Layer 2 of a small transformer language model trained on English Wikipedia (13 layers, counted from 0, width 128).
A neuron's activation on a vector x is SiLU(gate . x) times (in . x), where the dot is the dot product.
The model reads these tokens: "." " He" " was" " news" " director" " and" " then" " general" " manager" " of"

The vector x that enters this layer's MLP at each token. A number n stands for (n - 128) times 0.026.
0 ".": 76, 116, 112, 118, 151, 120, 148, 111, 162, 149, 112, 157, 91, 114, 106, 136, 106, 147, 126, 123, 125, 121, 125, 140, 123, 101, 150, 141, 80, 130, 130, 135, 136, 95, 134, 160, 104, 130, 105, 114, 118, 105, 169, 124, 156, 167, 127, 108, 144, 108, 94, 84, 131, 122, 161, 111, 109, 99, 120, 143, 118, 133, 131, 157, 114, 131, 106, 109, 109, 127, 133, 100, 116, 146, 139, 199, 142, 129, 112, 129, 109, 160, 137, 142, 117, 142, 154, 162, 148, 115, 119, 171, 144, 151, 140, 144, 109, 130, 99, 178, 144, 71, 117, 138, 123, 133, 124, 95, 120, 120, 140, 131, 195, 116, 175, 138, 133, 143, 98, 102, 132, 128, 145, 140, 97, 136, 133, 100
1 " He": 102, 148, 139, 91, 105, 114, 124, 124, 144, 119, 117, 143, 98, 102, 149, 133, 140, 102, 142, 128, 128, 131, 146, 116, 130, 137, 134, 120, 129, 166, 119, 123, 141, 169, 75, 161, 99, 147, 9, 76, 108, 159, 117, 156, 118, 119, 124, 123, 179, 128, 86, 140, 138, 109, 115, 105, 125, 142, 106, 120, 106, 153, 114, 111, 160, 140, 96, 140, 197, 134, 87, 119, 113, 101, 118, 109, 176, 111, 131, 104, 107, 103, 175, 116, 122, 137, 110, 77, 138, 127, 133, 123, 154, 150, 110, 130, 146, 147, 136, 115, 120, 102, 133, 118, 93, 121, 138, 121, 97, 169, 128, 144, 153, 115, 132, 125, 125, 173, 135, 137, 126, 145, 109, 71, 108, 121, 127, 113
2 " was": 97, 112, 145, 105, 119, 148, 122, 110, 146, 161, 152, 98, 81, 103, 98, 103, 97, 135, 90, 135, 90, 110, 120, 159, 169, 129, 144, 151, 99, 125, 142, 142, 96, 204, 106, 127, 101, 142, 53, 107, 115, 113, 185, 151, 132, 133, 130, 112, 148, 141, 159, 170, 116, 114, 104, 181, 129, 129, 64, 116, 129, 111, 116, 135, 151, 161, 119, 133, 154, 159, 118, 114, 121, 134, 102, 96, 159, 132, 145, 121, 117, 127, 111, 126, 142, 145, 148, 147, 134, 127, 100, 111, 170, 154, 124, 146, 129, 143, 81, 141, 142, 130, 156, 115, 156, 123, 120, 135, 126, 149, 135, 106, 128, 121, 145, 177, 129, 157, 174, 123, 121, 92, 121, 93, 139, 104, 112, 153
3 " news": 138, 120, 138, 114, 156, 137, 151, 169, 172, 143, 116, 125, 162, 148, 82, 152, 121, 137, 169, 139, 79, 104, 150, 137, 122, 166, 169, 93, 117, 141, 144, 110, 173, 130, 117, 124, 136, 128, 107, 103, 113, 156, 142, 96, 161, 137, 113, 112, 120, 88, 143, 71, 158, 137, 61, 143, 77, 104, 142, 132, 143, 90, 124, 148, 160, 133, 134, 126, 131, 158, 116, 137, 160, 147, 94, 153, 164, 114, 124, 120, 160, 173, 118, 87, 149, 154, 140, 115, 103, 133, 144, 162, 97, 132, 116, 147, 154, 131, 114, 148, 115, 124, 91, 125, 136, 123, 173, 139, 111, 183, 141, 143, 148, 91, 111, 159, 156, 128, 119, 125, 115, 116, 129, 117, 143, 107, 152, 129
4 " director": 160, 138, 147, 144, 124, 118, 183, 160, 131, 130, 102, 103, 142, 117, 86, 114, 120, 137, 156, 132, 99, 139, 142, 93, 107, 152, 140, 104, 115, 72, 143, 126, 129, 153, 116, 162, 119, 117, 105, 124, 118, 146, 160, 173, 147, 124, 134, 104, 103, 175, 113, 111, 143, 107, 105, 169, 78, 129, 135, 129, 142, 120, 104, 125, 153, 126, 140, 126, 139, 149, 156, 109, 108, 114, 103, 148, 145, 121, 169, 93, 129, 105, 88, 107, 127, 112, 125, 143, 149, 136, 169, 170, 177, 108, 143, 141, 160, 181, 138, 107, 106, 119, 141, 134, 152, 172, 96, 109, 126, 152, 173, 130, 183, 100, 112, 120, 95, 181, 113, 161, 114, 113, 131, 135, 141, 110, 150, 131
5 " and": 82, 138, 139, 156, 124, 122, 131, 142, 121, 172, 146, 86, 111, 118, 116, 128, 106, 95, 117, 141, 74, 108, 123, 133, 120, 127, 130, 116, 76, 136, 89, 106, 147, 146, 128, 157, 127, 182, 72, 144, 94, 103, 182, 123, 156, 114, 110, 122, 138, 149, 131, 72, 142, 119, 114, 107, 140, 101, 75, 149, 107, 122, 95, 127, 140, 99, 98, 120, 115, 136, 132, 120, 99, 158, 134, 102, 147, 125, 138, 130, 114, 130, 102, 127, 123, 159, 108, 146, 107, 116, 108, 137, 138, 141, 171, 138, 123, 136, 127, 61, 118, 114, 85, 174, 107, 112, 131, 127, 118, 95, 167, 164, 180, 114, 128, 139, 174, 139, 117, 132, 116, 112, 124, 170, 110, 125, 137, 128
6 " then": 110, 139, 135, 110, 115, 138, 89, 125, 161, 162, 169, 135, 134, 132, 114, 163, 99, 103, 131, 105, 66, 125, 141, 139, 126, 147, 153, 123, 95, 132, 136, 134, 107, 140, 102, 119, 132, 151, 63, 147, 125, 119, 207, 172, 152, 112, 111, 121, 148, 137, 142, 61, 140, 181, 137, 149, 152, 95, 84, 109, 107, 144, 126, 164, 166, 160, 138, 121, 140, 135, 126, 116, 105, 123, 154, 93, 156, 111, 136, 89, 115, 106, 134, 138, 99, 123, 147, 129, 130, 115, 99, 124, 156, 130, 132, 154, 124, 121, 133, 101, 120, 121, 100, 143, 143, 141, 121, 124, 128, 121, 147, 138, 210, 158, 99, 161, 117, 140, 110, 130, 120, 123, 136, 122, 119, 110, 133, 129
7 " general": 153, 145, 161, 103, 137, 158, 147, 181, 153, 132, 140, 104, 109, 107, 132, 121, 145, 162, 170, 140, 119, 118, 105, 117, 119, 159, 157, 68, 143, 99, 107, 116, 92, 139, 124, 116, 144, 103, 129, 122, 135, 148, 183, 120, 131, 131, 143, 135, 138, 137, 110, 73, 116, 112, 117, 205, 105, 119, 105, 94, 180, 124, 112, 118, 155, 128, 163, 130, 135, 145, 160, 131, 134, 126, 158, 126, 116, 117, 159, 126, 114, 145, 134, 144, 161, 110, 158, 134, 144, 150, 100, 152, 150, 147, 91, 142, 120, 148, 135, 133, 93, 93, 99, 135, 146, 124, 124, 133, 148, 138, 192, 119, 186, 95, 116, 137, 121, 140, 123, 91, 155, 149, 123, 181, 118, 105, 133, 112
8 " manager": 150, 155, 133, 142, 141, 133, 133, 128, 151, 137, 89, 101, 157, 106, 95, 111, 150, 147, 143, 132, 68, 137, 131, 115, 106, 146, 123, 109, 121, 82, 125, 136, 124, 134, 112, 171, 124, 163, 136, 90, 118, 148, 150, 186, 178, 125, 132, 132, 127, 148, 126, 123, 143, 124, 106, 175, 86, 140, 142, 129, 140, 136, 117, 133, 155, 112, 175, 135, 102, 154, 161, 111, 120, 113, 104, 138, 145, 113, 145, 106, 139, 110, 97, 98, 162, 135, 71, 158, 147, 135, 127, 173, 155, 115, 141, 132, 152, 160, 157, 109, 116, 94, 99, 157, 156, 186, 122, 117, 138, 171, 157, 134, 174, 87, 108, 98, 107, 169, 120, 150, 112, 111, 129, 148, 147, 111, 152, 112
9 " of": 110, 141, 135, 128, 112, 142, 144, 148, 117, 101, 128, 109, 128, 110, 118, 84, 129, 104, 137, 141, 128, 115, 125, 136, 108, 142, 114, 104, 91, 110, 126, 138, 139, 157, 102, 174, 120, 136, 101, 135, 124, 127, 127, 125, 134, 129, 119, 125, 137, 141, 124, 104, 118, 118, 96, 165, 131, 128, 93, 104, 134, 90, 123, 145, 35, 136, 138, 132, 133, 153, 138, 92, 152, 130, 136, 125, 126, 124, 122, 96, 148, 129, 120, 136, 91, 138, 161, 157, 134, 109, 126, 124, 105, 142, 169, 114, 113, 112, 127, 95, 146, 87, 120, 126, 168, 97, 122, 133, 66, 103, 126, 140, 130, 97, 171, 143, 138, 146, 129, 126, 112, 127, 136, 126, 95, 94, 112, 102

Each question shows the input weights of one neuron of the MLP. A number n stands for (n - 128) times 0.0023.

n134 gate: 159, 134, 134, 114, 151, 123, 95, 162, 72, 116, 113, 159, 158, 162, 148, 134, 127, 110, 101, 117, 140, 111, 160, 136, 146, 144, 143, 131, 164, 142, 129, 146, 113, 145, 146, 132, 151, 114, 124, 127, 149, 156, 133, 134, 131, 141, 127, 130, 139, 138, 143, 142, 158, 108, 122, 156, 115, 137, 128, 106, 132, 98, 126, 125, 92, 138, 126, 164, 133, 125, 107, 125, 117, 121, 95, 143, 119, 146, 165, 163, 120, 151, 119, 76, 102, 165, 137, 164, 174, 127, 143, 136, 91, 129, 149, 144, 98, 132, 95, 108, 107, 160, 151, 116, 125, 152, 119, 125, 158, 139, 133, 123, 122, 119, 143, 100, 161, 139, 81, 141, 79, 136, 99, 147, 165, 163, 124, 136
n134 in: 149, 159, 140, 120, 97, 154, 112, 130, 71, 150, 129, 119, 144, 126, 129, 127, 161, 110, 139, 111, 150, 131, 156, 118, 139, 87, 152, 123, 129, 111, 127, 150, 122, 127, 135, 150, 127, 144, 112, 129, 114, 124, 119, 98, 129, 166, 148, 105, 122, 119, 122, 155, 156, 91, 142, 147, 144, 121, 126, 123, 137, 112, 118, 121, 116, 136, 151, 104, 123, 144, 140, 151, 97, 131, 115, 132, 168, 131, 125, 121, 166, 144, 122, 104, 80, 187, 114, 101, 141, 113, 89, 169, 126, 100, 100, 135, 129, 157, 111, 118, 133, 147, 156, 100, 90, 152, 104, 125, 142, 155, 134, 117, 129, 132, 141, 100, 169, 126, 99, 131, 83, 150, 112, 170, 152, 196, 156, 122
Its two highest activations, in order, are on tokens 6 " then", 4 " director"

n282 gate: 152, 114, 132, 141, 135, 129, 135, 148, 126, 149, 107, 165, 185, 93, 92, 146, 202, 145, 118, 140, 145, 142, 114, 117, 168, 87, 121, 142, 133, 150, 127, 147, 107, 115, 139, 134, 151, 111, 158, 113, 142, 122, 162, 155, 124, 124, 174, 132, 107, 133, 75, 136, 69, 121, 85, 120, 97, 133, 92, 137, 112, 93, 113, 137, 116, 159, 116, 169, 169, 106, 132, 111, 135, 130, 88, 142, 126, 174, 136, 155, 134, 123, 145, 162, 78, 86, 150, 131, 113, 133, 130, 161, 109, 147, 154, 129, 127, 141, 116, 122, 153, 112, 165, 159, 118, 196, 145, 143, 149, 151, 143, 151, 137, 131, 143, 181, 166, 114, 115, 126, 119, 155, 110, 111, 117, 111, 131, 126
n282 in: 92, 122, 117, 82, 122, 132, 82, 123, 130, 108, 120, 109, 91, 148, 167, 150, 128, 117, 131, 109, 125, 158, 144, 127, 95, 190, 110, 102, 118, 115, 96, 130, 120, 137, 114, 151, 128, 142, 127, 137, 120, 159, 68, 115, 123, 132, 90, 129, 124, 138, 119, 118, 141, 113, 156, 114, 134, 154, 165, 144, 106, 109, 145, 163, 121, 104, 145, 121, 105, 160, 166, 90, 136, 137, 132, 145, 102, 137, 114, 107, 134, 135, 102, 125, 193, 145, 88, 112, 135, 110, 104, 100, 136, 103, 132, 127, 152, 113, 143, 114, 146, 105, 113, 95, 130, 86, 130, 65, 121, 128, 96, 118, 117, 85, 130, 91, 102, 153, 150, 118, 140, 145, 137, 113, 165, 116, 142, 145
Its two highest activations, in order, are on tokens 6 " then", 5 " and"

n135 gate: 149, 144, 105, 141, 153, 139, 113, 83, 179, 98, 95, 111, 93, 82, 118, 125, 115, 146, 157, 110, 123, 113, 129, 116, 129, 113, 164, 145, 115, 126, 136, 102, 131, 102, 116, 109, 100, 144, 121, 100, 146, 136, 114, 107, 98, 151, 110, 127, 153, 126, 110, 102, 142, 129, 116, 131, 134, 126, 99, 100, 126, 118, 130, 131, 130, 116, 91, 116, 123, 164, 142, 143, 116, 136, 88, 150, 142, 178, 125, 148, 88, 140, 127, 146, 127, 121, 105, 89, 120, 133, 117, 144, 132, 87, 140, 178, 168, 152, 104, 139, 142, 126, 93, 79, 132, 128, 108, 141, 108, 111, 127, 52, 137, 68, 138, 111, 136, 143, 184, 106, 174, 106, 157, 164, 118, 134, 137, 146
n135 in: 126, 116, 129, 133, 138, 84, 122, 125, 76, 166, 145, 144, 146, 141, 112, 121, 131, 122, 73, 147, 120, 159, 150, 164, 129, 149, 95, 115, 99, 157, 144, 109, 124, 169, 153, 163, 149, 163, 79, 134, 131, 131, 122, 179, 168, 107, 105, 151, 82, 77, 119, 111, 155, 173, 174, 127, 131, 127, 122, 143, 111, 96, 102, 147, 105, 115, 167, 144, 121, 141, 106, 102, 116, 147, 129, 102, 120, 106, 114, 87, 157, 126, 136, 116, 115, 156, 143, 174, 116, 135, 151, 144, 127, 170, 106, 85, 93, 130, 135, 121, 105, 125, 168, 174, 119, 137, 142, 123, 120, 183, 136, 151, 133, 130, 132, 155, 158, 130, 133, 132, 127, 134, 91, 118, 132, 116, 116, 99
It fires most on token 2 " was"

n172 gate: 141, 107, 165, 127, 120, 129, 135, 136, 167, 115, 99, 109, 120, 128, 100, 113, 127, 136, 117, 106, 98, 123, 130, 112, 149, 110, 126, 149, 143, 182, 133, 127, 124, 114, 101, 108, 101, 135, 141, 105, 170, 128, 109, 141, 117, 120, 158, 110, 150, 139, 108, 115, 114, 76, 128, 108, 123, 122, 123, 90, 123, 108, 117, 124, 147, 171, 123, 147, 116, 102, 138, 131, 146, 125, 155, 94, 115, 131, 111, 129, 90, 118, 92, 163, 92, 173, 88, 102, 119, 90, 92, 116, 159, 132, 125, 127, 117, 161, 147, 134, 104, 154, 155, 113, 114, 112, 165, 81, 106, 169, 132, 108, 121, 112, 118, 87, 108, 134, 138, 136, 173, 134, 109, 143, 123, 119, 112, 112
n172 in: 160, 134, 150, 146, 140, 138, 139, 159, 142, 114, 103, 124, 176, 86, 129, 89, 95, 157, 115, 165, 132, 124, 143, 132, 142, 110, 127, 121, 117, 179, 125, 122, 109, 88, 116, 104, 99, 150, 137, 90, 126, 91, 101, 122, 167, 88, 152, 147, 151, 107, 112, 137, 91, 111, 141, 115, 117, 135, 94, 127, 90, 117, 113, 86, 147, 127, 93, 131, 108, 127, 142, 130, 150, 107, 144, 111, 137, 139, 121, 123, 150, 108, 102, 144, 120, 171, 127, 99, 125, 106, 103, 96, 139, 120, 95, 125, 107, 133, 125, 148, 159, 95, 127, 107, 125, 94, 154, 154, 118, 116, 150, 127, 103, 121, 126, 83, 127, 105, 125, 119, 173, 120, 161, 119, 112, 128, 118, 111
Its three highest activations, in order, are on tokens 1 " He", 6 " then", 3 " news"

n266 gate: 120, 96, 110, 125, 190, 132, 124, 143, 142, 114, 124, 102, 81, 88, 87, 126, 95, 92, 132, 111, 194, 144, 141, 157, 180, 105, 142, 146, 94, 126, 151, 106, 121, 143, 117, 84, 111, 109, 125, 165, 132, 113, 106, 122, 143, 72, 129, 136, 185, 70, 147, 106, 105, 138, 139, 149, 146, 120, 135, 109, 147, 99, 134, 143, 127, 125, 120, 155, 140, 117, 102, 132, 110, 123, 131, 129, 145, 151, 128, 142, 109, 129, 117, 116, 98, 157, 114, 169, 127, 135, 156, 102, 103, 105, 139, 115, 118, 137, 103, 102, 166, 158, 154, 138, 122, 123, 147, 111, 133, 151, 123, 135, 126, 144, 109, 133, 114, 112, 127, 168, 157, 99, 156, 121, 88, 145, 142, 149
n266 in: 99, 129, 138, 123, 103, 157, 146, 140, 128, 123, 157, 148, 124, 106, 128, 126, 130, 157, 108, 156, 111, 122, 96, 111, 116, 98, 114, 119, 124, 115, 163, 127, 119, 139, 101, 174, 111, 117, 164, 128, 155, 133, 168, 127, 116, 117, 176, 114, 125, 109, 154, 138, 156, 127, 146, 104, 157, 165, 112, 133, 139, 178, 179, 148, 89, 103, 177, 135, 156, 127, 115, 137, 130, 133, 139, 116, 148, 110, 102, 104, 75, 131, 124, 148, 168, 134, 115, 108, 132, 117, 106, 131, 133, 102, 98, 146, 159, 157, 176, 148, 121, 133, 138, 136, 104, 111, 125, 112, 135, 114, 74, 139, 111, 136, 113, 164, 152, 133, 117, 159, 150, 105, 138, 151, 113, 95, 109, 130
On which token does it fire most, and how strongly? 4 " director", at about 0.06

n168 gate: 158, 137, 111, 153, 104, 151, 143, 119, 78, 119, 122, 127, 151, 132, 157, 100, 156, 129, 138, 145, 146, 144, 140, 173, 127, 106, 134, 130, 151, 100, 111, 91, 129, 125, 115, 140, 150, 125, 115, 132, 107, 96, 131, 125, 147, 122, 103, 157, 138, 104, 127, 134, 141, 151, 93, 121, 138, 109, 126, 142, 128, 110, 127, 117, 135, 140, 173, 120, 145, 123, 141, 115, 145, 154, 102, 136, 115, 172, 136, 129, 129, 131, 146, 99, 111, 125, 121, 130, 164, 127, 171, 129, 138, 137, 133, 131, 129, 155, 77, 114, 101, 108, 117, 105, 108, 112, 120, 143, 143, 186, 125, 136, 116, 128, 120, 90, 142, 102, 145, 164, 103, 95, 128, 96, 185, 163, 160, 104
n168 in: 123, 110, 111, 139, 119, 133, 144, 144, 80, 127, 106, 160, 153, 143, 154, 120, 158, 145, 125, 159, 138, 152, 160, 172, 136, 122, 161, 121, 122, 123, 98, 87, 109, 127, 106, 119, 179, 125, 106, 153, 113, 107, 115, 121, 142, 135, 104, 154, 129, 122, 126, 146, 128, 162, 87, 103, 137, 90, 126, 147, 129, 112, 123, 127, 127, 140, 151, 133, 124, 105, 129, 96, 120, 125, 94, 156, 126, 146, 125, 136, 106, 127, 160, 140, 121, 135, 94, 101, 158, 128, 155, 122, 109, 140, 139, 138, 142, 159, 105, 127, 115, 110, 139, 103, 137, 120, 117, 142, 143, 165, 88, 124, 123, 125, 157, 97, 151, 83, 133, 97, 132, 146, 142, 100, 176, 158, 159, 90
Its two highest activations, in order, are on tokens 6 " then", 7 " general"

n148 gate: 124, 124, 155, 148, 100, 101, 85, 120, 99, 142, 122, 90, 122, 98, 112, 130, 122, 155, 148, 149, 146, 195, 119, 136, 159, 135, 146, 103, 111, 148, 146, 143, 111, 133, 112, 98, 144, 139, 96, 161, 112, 103, 93, 148, 99, 129, 102, 116, 114, 68, 111, 133, 129, 154, 162, 131, 99, 146, 123, 112, 132, 103, 97, 141, 166, 113, 111, 168, 141, 117, 81, 132, 117, 81, 93, 109, 129, 142, 64, 60, 146, 140, 153, 108, 118, 96, 138, 107, 90, 101, 115, 169, 143, 130, 90, 119, 137, 113, 149, 123, 132, 75, 170, 120, 139, 108, 158, 145, 115, 84, 133, 170, 118, 97, 132, 174, 179, 111, 153, 153, 201, 130, 191, 121, 158, 101, 117, 147
n148 in: 84, 109, 113, 161, 137, 149, 129, 137, 78, 150, 118, 138, 124, 162, 141, 121, 61, 79, 164, 128, 181, 109, 89, 154, 93, 99, 101, 132, 113, 147, 94, 107, 109, 75, 115, 108, 126, 105, 157, 126, 168, 121, 141, 125, 107, 165, 137, 141, 130, 118, 108, 180, 140, 84, 116, 121, 142, 97, 190, 131, 125, 175, 121, 118, 130, 90, 130, 84, 115, 94, 133, 123, 105, 115, 138, 127, 151, 109, 147, 145, 93, 114, 106, 181, 102, 148, 114, 176, 79, 143, 129, 70, 109, 113, 44, 138, 120, 112, 141, 139, 157, 161, 191, 170, 116, 103, 173, 148, 135, 143, 122, 130, 80, 127, 118, 152, 120, 99, 108, 158, 139, 166, 135, 112, 113, 116, 124, 160
It fires most on token 8 " manager"

n230 gate: 135, 155, 155, 114, 135, 178, 135, 140, 168, 132, 160, 160, 126, 125, 128, 92, 137, 141, 153, 166, 115, 111, 89, 118, 98, 151, 96, 131, 150, 132, 128, 142, 156, 128, 106, 154, 122, 145, 153, 111, 112, 123, 127, 133, 129, 128, 123, 109, 148, 158, 159, 125, 128, 124, 86, 145, 147, 92, 146, 128, 133, 160, 137, 171, 126, 137, 159, 114, 112, 129, 115, 158, 99, 153, 114, 110, 131, 116, 112, 141, 115, 139, 141, 137, 144, 167, 98, 143, 121, 126, 157, 116, 103, 135, 167, 103, 122, 106, 115, 149, 142, 135, 153, 143, 130, 115, 138, 119, 127, 132, 137, 109, 174, 138, 151, 131, 129, 117, 151, 156, 147, 113, 117, 130, 161, 115, 105, 113
n230 in: 111, 82, 132, 132, 104, 134, 131, 118, 121, 113, 119, 139, 136, 131, 146, 138, 153, 172, 130, 133, 127, 111, 97, 123, 126, 158, 69, 91, 161, 144, 143, 92, 122, 115, 110, 122, 94, 127, 147, 131, 122, 151, 149, 105, 127, 82, 146, 115, 130, 132, 151, 99, 171, 144, 160, 118, 131, 146, 98, 123, 136, 136, 146, 143, 84, 142, 116, 118, 146, 132, 108, 126, 123, 132, 135, 123, 142, 109, 138, 158, 101, 72, 126, 121, 150, 126, 125, 123, 114, 129, 143, 193, 91, 159, 140, 110, 154, 120, 135, 110, 112, 108, 126, 149, 132, 111, 126, 107, 89, 119, 128, 125, 116, 101, 119, 141, 146, 144, 89, 116, 160, 125, 127, 143, 116, 133, 148, 109
It fires most on token 9 " of"

n51 gate: 142, 163, 128, 109, 100, 123, 118, 120, 107, 92, 149, 106, 156, 125, 113, 108, 130, 131, 141, 155, 146, 120, 111, 106, 130, 139, 150, 144, 112, 132, 122, 137, 94, 100, 153, 152, 111, 152, 136, 111, 124, 118, 104, 100, 182, 127, 133, 105, 137, 106, 136, 119, 134, 148, 149, 160, 124, 100, 94, 139, 158, 130, 115, 88, 138, 109, 104, 104, 100, 163, 148, 141, 175, 93, 120, 150, 165, 157, 148, 91, 137, 126, 123, 168, 144, 136, 169, 120, 118, 126, 105, 126, 118, 138, 109, 131, 111, 144, 119, 104, 142, 162, 106, 131, 120, 148, 128, 131, 131, 106, 105, 101, 118, 150, 126, 136, 117, 96, 101, 146, 118, 125, 142, 111, 130, 148, 100, 117
n51 in: 146, 162, 121, 95, 106, 119, 162, 130, 101, 104, 117, 149, 133, 140, 145, 126, 116, 113, 80, 142, 126, 130, 158, 139, 124, 135, 124, 127, 99, 143, 135, 153, 108, 154, 142, 123, 101, 129, 143, 169, 119, 114, 132, 107, 123, 105, 130, 105, 103, 131, 143, 90, 136, 144, 152, 160, 130, 113, 88, 117, 133, 144, 133, 101, 120, 102, 137, 138, 130, 109, 139, 111, 159, 153, 135, 157, 150, 126, 129, 113, 136, 86, 155, 145, 127, 109, 162, 125, 116, 154, 132, 98, 121, 172, 122, 168, 121, 106, 151, 133, 148, 120, 113, 129, 97, 135, 113, 150, 102, 108, 96, 127, 117, 150, 115, 121, 139, 115, 89, 153, 128, 122, 113, 149, 164, 94, 108, 142
On which token does it fire most, and how strongly? 1 " He", at about 0.055

n108 gate: 123, 113, 170, 155, 89, 176, 131, 119, 145, 152, 131, 110, 105, 95, 112, 150, 129, 133, 145, 139, 94, 133, 127, 122, 151, 121, 101, 146, 127, 158, 171, 139, 161, 136, 114, 145, 141, 142, 133, 93, 141, 142, 88, 154, 129, 131, 92, 129, 166, 106, 148, 109, 120, 130, 141, 121, 142, 111, 157, 117, 133, 129, 118, 100, 122, 158, 101, 115, 144, 158, 127, 137, 120, 136, 168, 148, 156, 157, 117, 141, 127, 163, 97, 149, 151, 165, 158, 109, 131, 107, 116, 125, 137, 144, 138, 101, 87, 91, 135, 75, 88, 105, 111, 110, 138, 108, 136, 185, 152, 113, 124, 128, 121, 101, 110, 121, 119, 138, 135, 132, 167, 141, 106, 145, 153, 104, 132, 124
n108 in: 123, 175, 164, 129, 137, 126, 156, 152, 88, 124, 138, 161, 151, 188, 113, 130, 165, 107, 107, 98, 119, 124, 127, 96, 99, 105, 137, 100, 119, 120, 121, 94, 109, 160, 142, 104, 124, 126, 119, 123, 124, 139, 171, 129, 118, 112, 172, 119, 95, 159, 112, 102, 129, 119, 115, 102, 123, 89, 114, 164, 135, 125, 108, 130, 158, 110, 177, 110, 125, 130, 158, 122, 148, 108, 109, 118, 127, 96, 89, 125, 138, 117, 155, 123, 116, 122, 134, 120, 113, 140, 121, 106, 131, 135, 115, 134, 145, 168, 95, 136, 157, 110, 106, 137, 109, 159, 129, 118, 141, 166, 145, 117, 129, 109, 146, 130, 173, 127, 139, 156, 106, 112, 131, 96, 94, 141, 139, 91
It fires most on token 5 " and"

n267 gate: 109, 116, 141, 124, 91, 118, 80, 165, 126, 135, 131, 155, 135, 135, 159, 105, 124, 119, 108, 139, 146, 134, 145, 101, 122, 161, 130, 120, 132, 125, 172, 108, 104, 146, 161, 82, 151, 98, 106, 122, 154, 139, 166, 167, 159, 138, 134, 107, 77, 93, 164, 139, 108, 140, 121, 143, 83, 126, 131, 155, 104, 164, 88, 154, 122, 152, 131, 114, 94, 168, 156, 111, 109, 150, 182, 143, 118, 151, 123, 147, 110, 107, 148, 86, 148, 94, 104, 87, 114, 144, 108, 130, 149, 138, 122, 122, 106, 135, 147, 173, 137, 104, 150, 158, 140, 167, 97, 95, 114, 180, 101, 157, 160, 133, 135, 136, 129, 127, 103, 156, 189, 108, 117, 133, 95, 93, 145, 115
n267 in: 109, 114, 117, 108, 115, 115, 149, 115, 148, 194, 174, 94, 153, 120, 98, 129, 145, 125, 171, 87, 99, 130, 133, 131, 131, 122, 157, 155, 120, 149, 117, 142, 184, 128, 96, 206, 88, 166, 125, 96, 101, 116, 131, 120, 136, 114, 148, 140, 120, 119, 143, 115, 108, 144, 168, 176, 152, 126, 145, 137, 121, 115, 107, 154, 109, 103, 130, 139, 126, 139, 115, 164, 108, 99, 141, 123, 160, 100, 130, 156, 86, 85, 112, 137, 125, 130, 177, 143, 162, 134, 152, 130, 143, 112, 141, 110, 139, 142, 139, 129, 133, 154, 113, 105, 109, 110, 149, 189, 135, 120, 143, 132, 101, 135, 127, 83, 129, 171, 96, 137, 104, 147, 118, 126, 184, 121, 100, 119
Its three highest activations, in order, are on tokens 6 " then", 8 " manager", 4 " director"

n199 gate: 141, 178, 96, 117, 104, 144, 134, 71, 132, 134, 151, 131, 143, 154, 148, 117, 105, 124, 101, 131, 168, 143, 106, 143, 126, 79, 157, 154, 149, 148, 140, 91, 128, 137, 106, 151, 98, 118, 115, 198, 136, 96, 150, 129, 139, 104, 145, 112, 95, 128, 132, 136, 139, 135, 130, 148, 134, 155, 170, 112, 116, 118, 119, 153, 121, 118, 91, 127, 93, 123, 135, 129, 143, 79, 127, 146, 129, 99, 172, 153, 124, 118, 162, 113, 82, 132, 138, 162, 124, 142, 116, 134, 130, 124, 85, 142, 114, 115, 140, 112, 146, 147, 147, 140, 117, 146, 117, 107, 113, 135, 91, 183, 119, 129, 106, 184, 144, 99, 123, 96, 106, 122, 124, 111, 136, 115, 123, 147
n199 in: 119, 76, 155, 114, 143, 142, 141, 136, 108, 114, 126, 134, 110, 136, 79, 126, 167, 120, 132, 129, 128, 129, 144, 120, 112, 130, 103, 140, 157, 119, 129, 148, 109, 101, 135, 146, 85, 166, 134, 104, 135, 92, 127, 152, 97, 93, 150, 119, 99, 117, 121, 133, 166, 121, 160, 97, 118, 106, 141, 135, 109, 156, 113, 66, 122, 170, 126, 78, 133, 140, 137, 144, 116, 122, 91, 109, 161, 130, 117, 127, 117, 132, 125, 157, 136, 168, 117, 152, 75, 121, 99, 63, 116, 163, 136, 111, 116, 98, 136, 159, 148, 138, 118, 126, 144, 120, 207, 124, 122, 132, 153, 124, 112, 95, 97, 127, 141, 154, 117, 146, 172, 147, 109, 85, 98, 133, 94, 147
Its three highest activations, in order, are on tokens 7 " general", 4 " director", 8 " manager"

n246 gate: 145, 147, 145, 103, 133, 122, 135, 150, 128, 138, 165, 73, 130, 181, 190, 98, 113, 149, 114, 110, 129, 170, 140, 69, 81, 122, 123, 120, 135, 149, 142, 136, 120, 132, 86, 141, 133, 113, 132, 169, 138, 123, 131, 135, 135, 136, 119, 103, 115, 123, 123, 122, 121, 130, 134, 105, 112, 106, 172, 129, 134, 140, 146, 89, 135, 129, 153, 116, 137, 95, 137, 141, 107, 111, 119, 111, 64, 150, 124, 140, 133, 140, 120, 111, 129, 110, 153, 108, 139, 139, 105, 118, 120, 139, 153, 126, 74, 146, 105, 144, 122, 119, 96, 126, 143, 154, 113, 107, 98, 148, 122, 75, 161, 122, 128, 151, 123, 115, 115, 166, 143, 152, 105, 129, 174, 133, 135, 100
n246 in: 183, 143, 46, 139, 168, 127, 115, 117, 118, 154, 132, 148, 111, 115, 117, 144, 148, 130, 115, 112, 104, 127, 128, 121, 164, 129, 91, 140, 119, 124, 110, 111, 138, 153, 162, 145, 133, 112, 165, 109, 131, 136, 82, 158, 127, 136, 142, 157, 106, 96, 106, 116, 158, 134, 136, 168, 136, 59, 143, 164, 99, 86, 110, 141, 125, 98, 106, 91, 115, 154, 134, 139, 142, 145, 113, 142, 122, 177, 133, 112, 152, 150, 70, 127, 137, 151, 114, 138, 90, 99, 120, 88, 95, 119, 133, 139, 113, 153, 95, 165, 115, 103, 144, 110, 153, 137, 124, 138, 161, 114, 121, 130, 119, 154, 146, 117, 155, 102, 165, 86, 140, 126, 143, 121, 108, 152, 114, 147
It fires most on token 1 " He"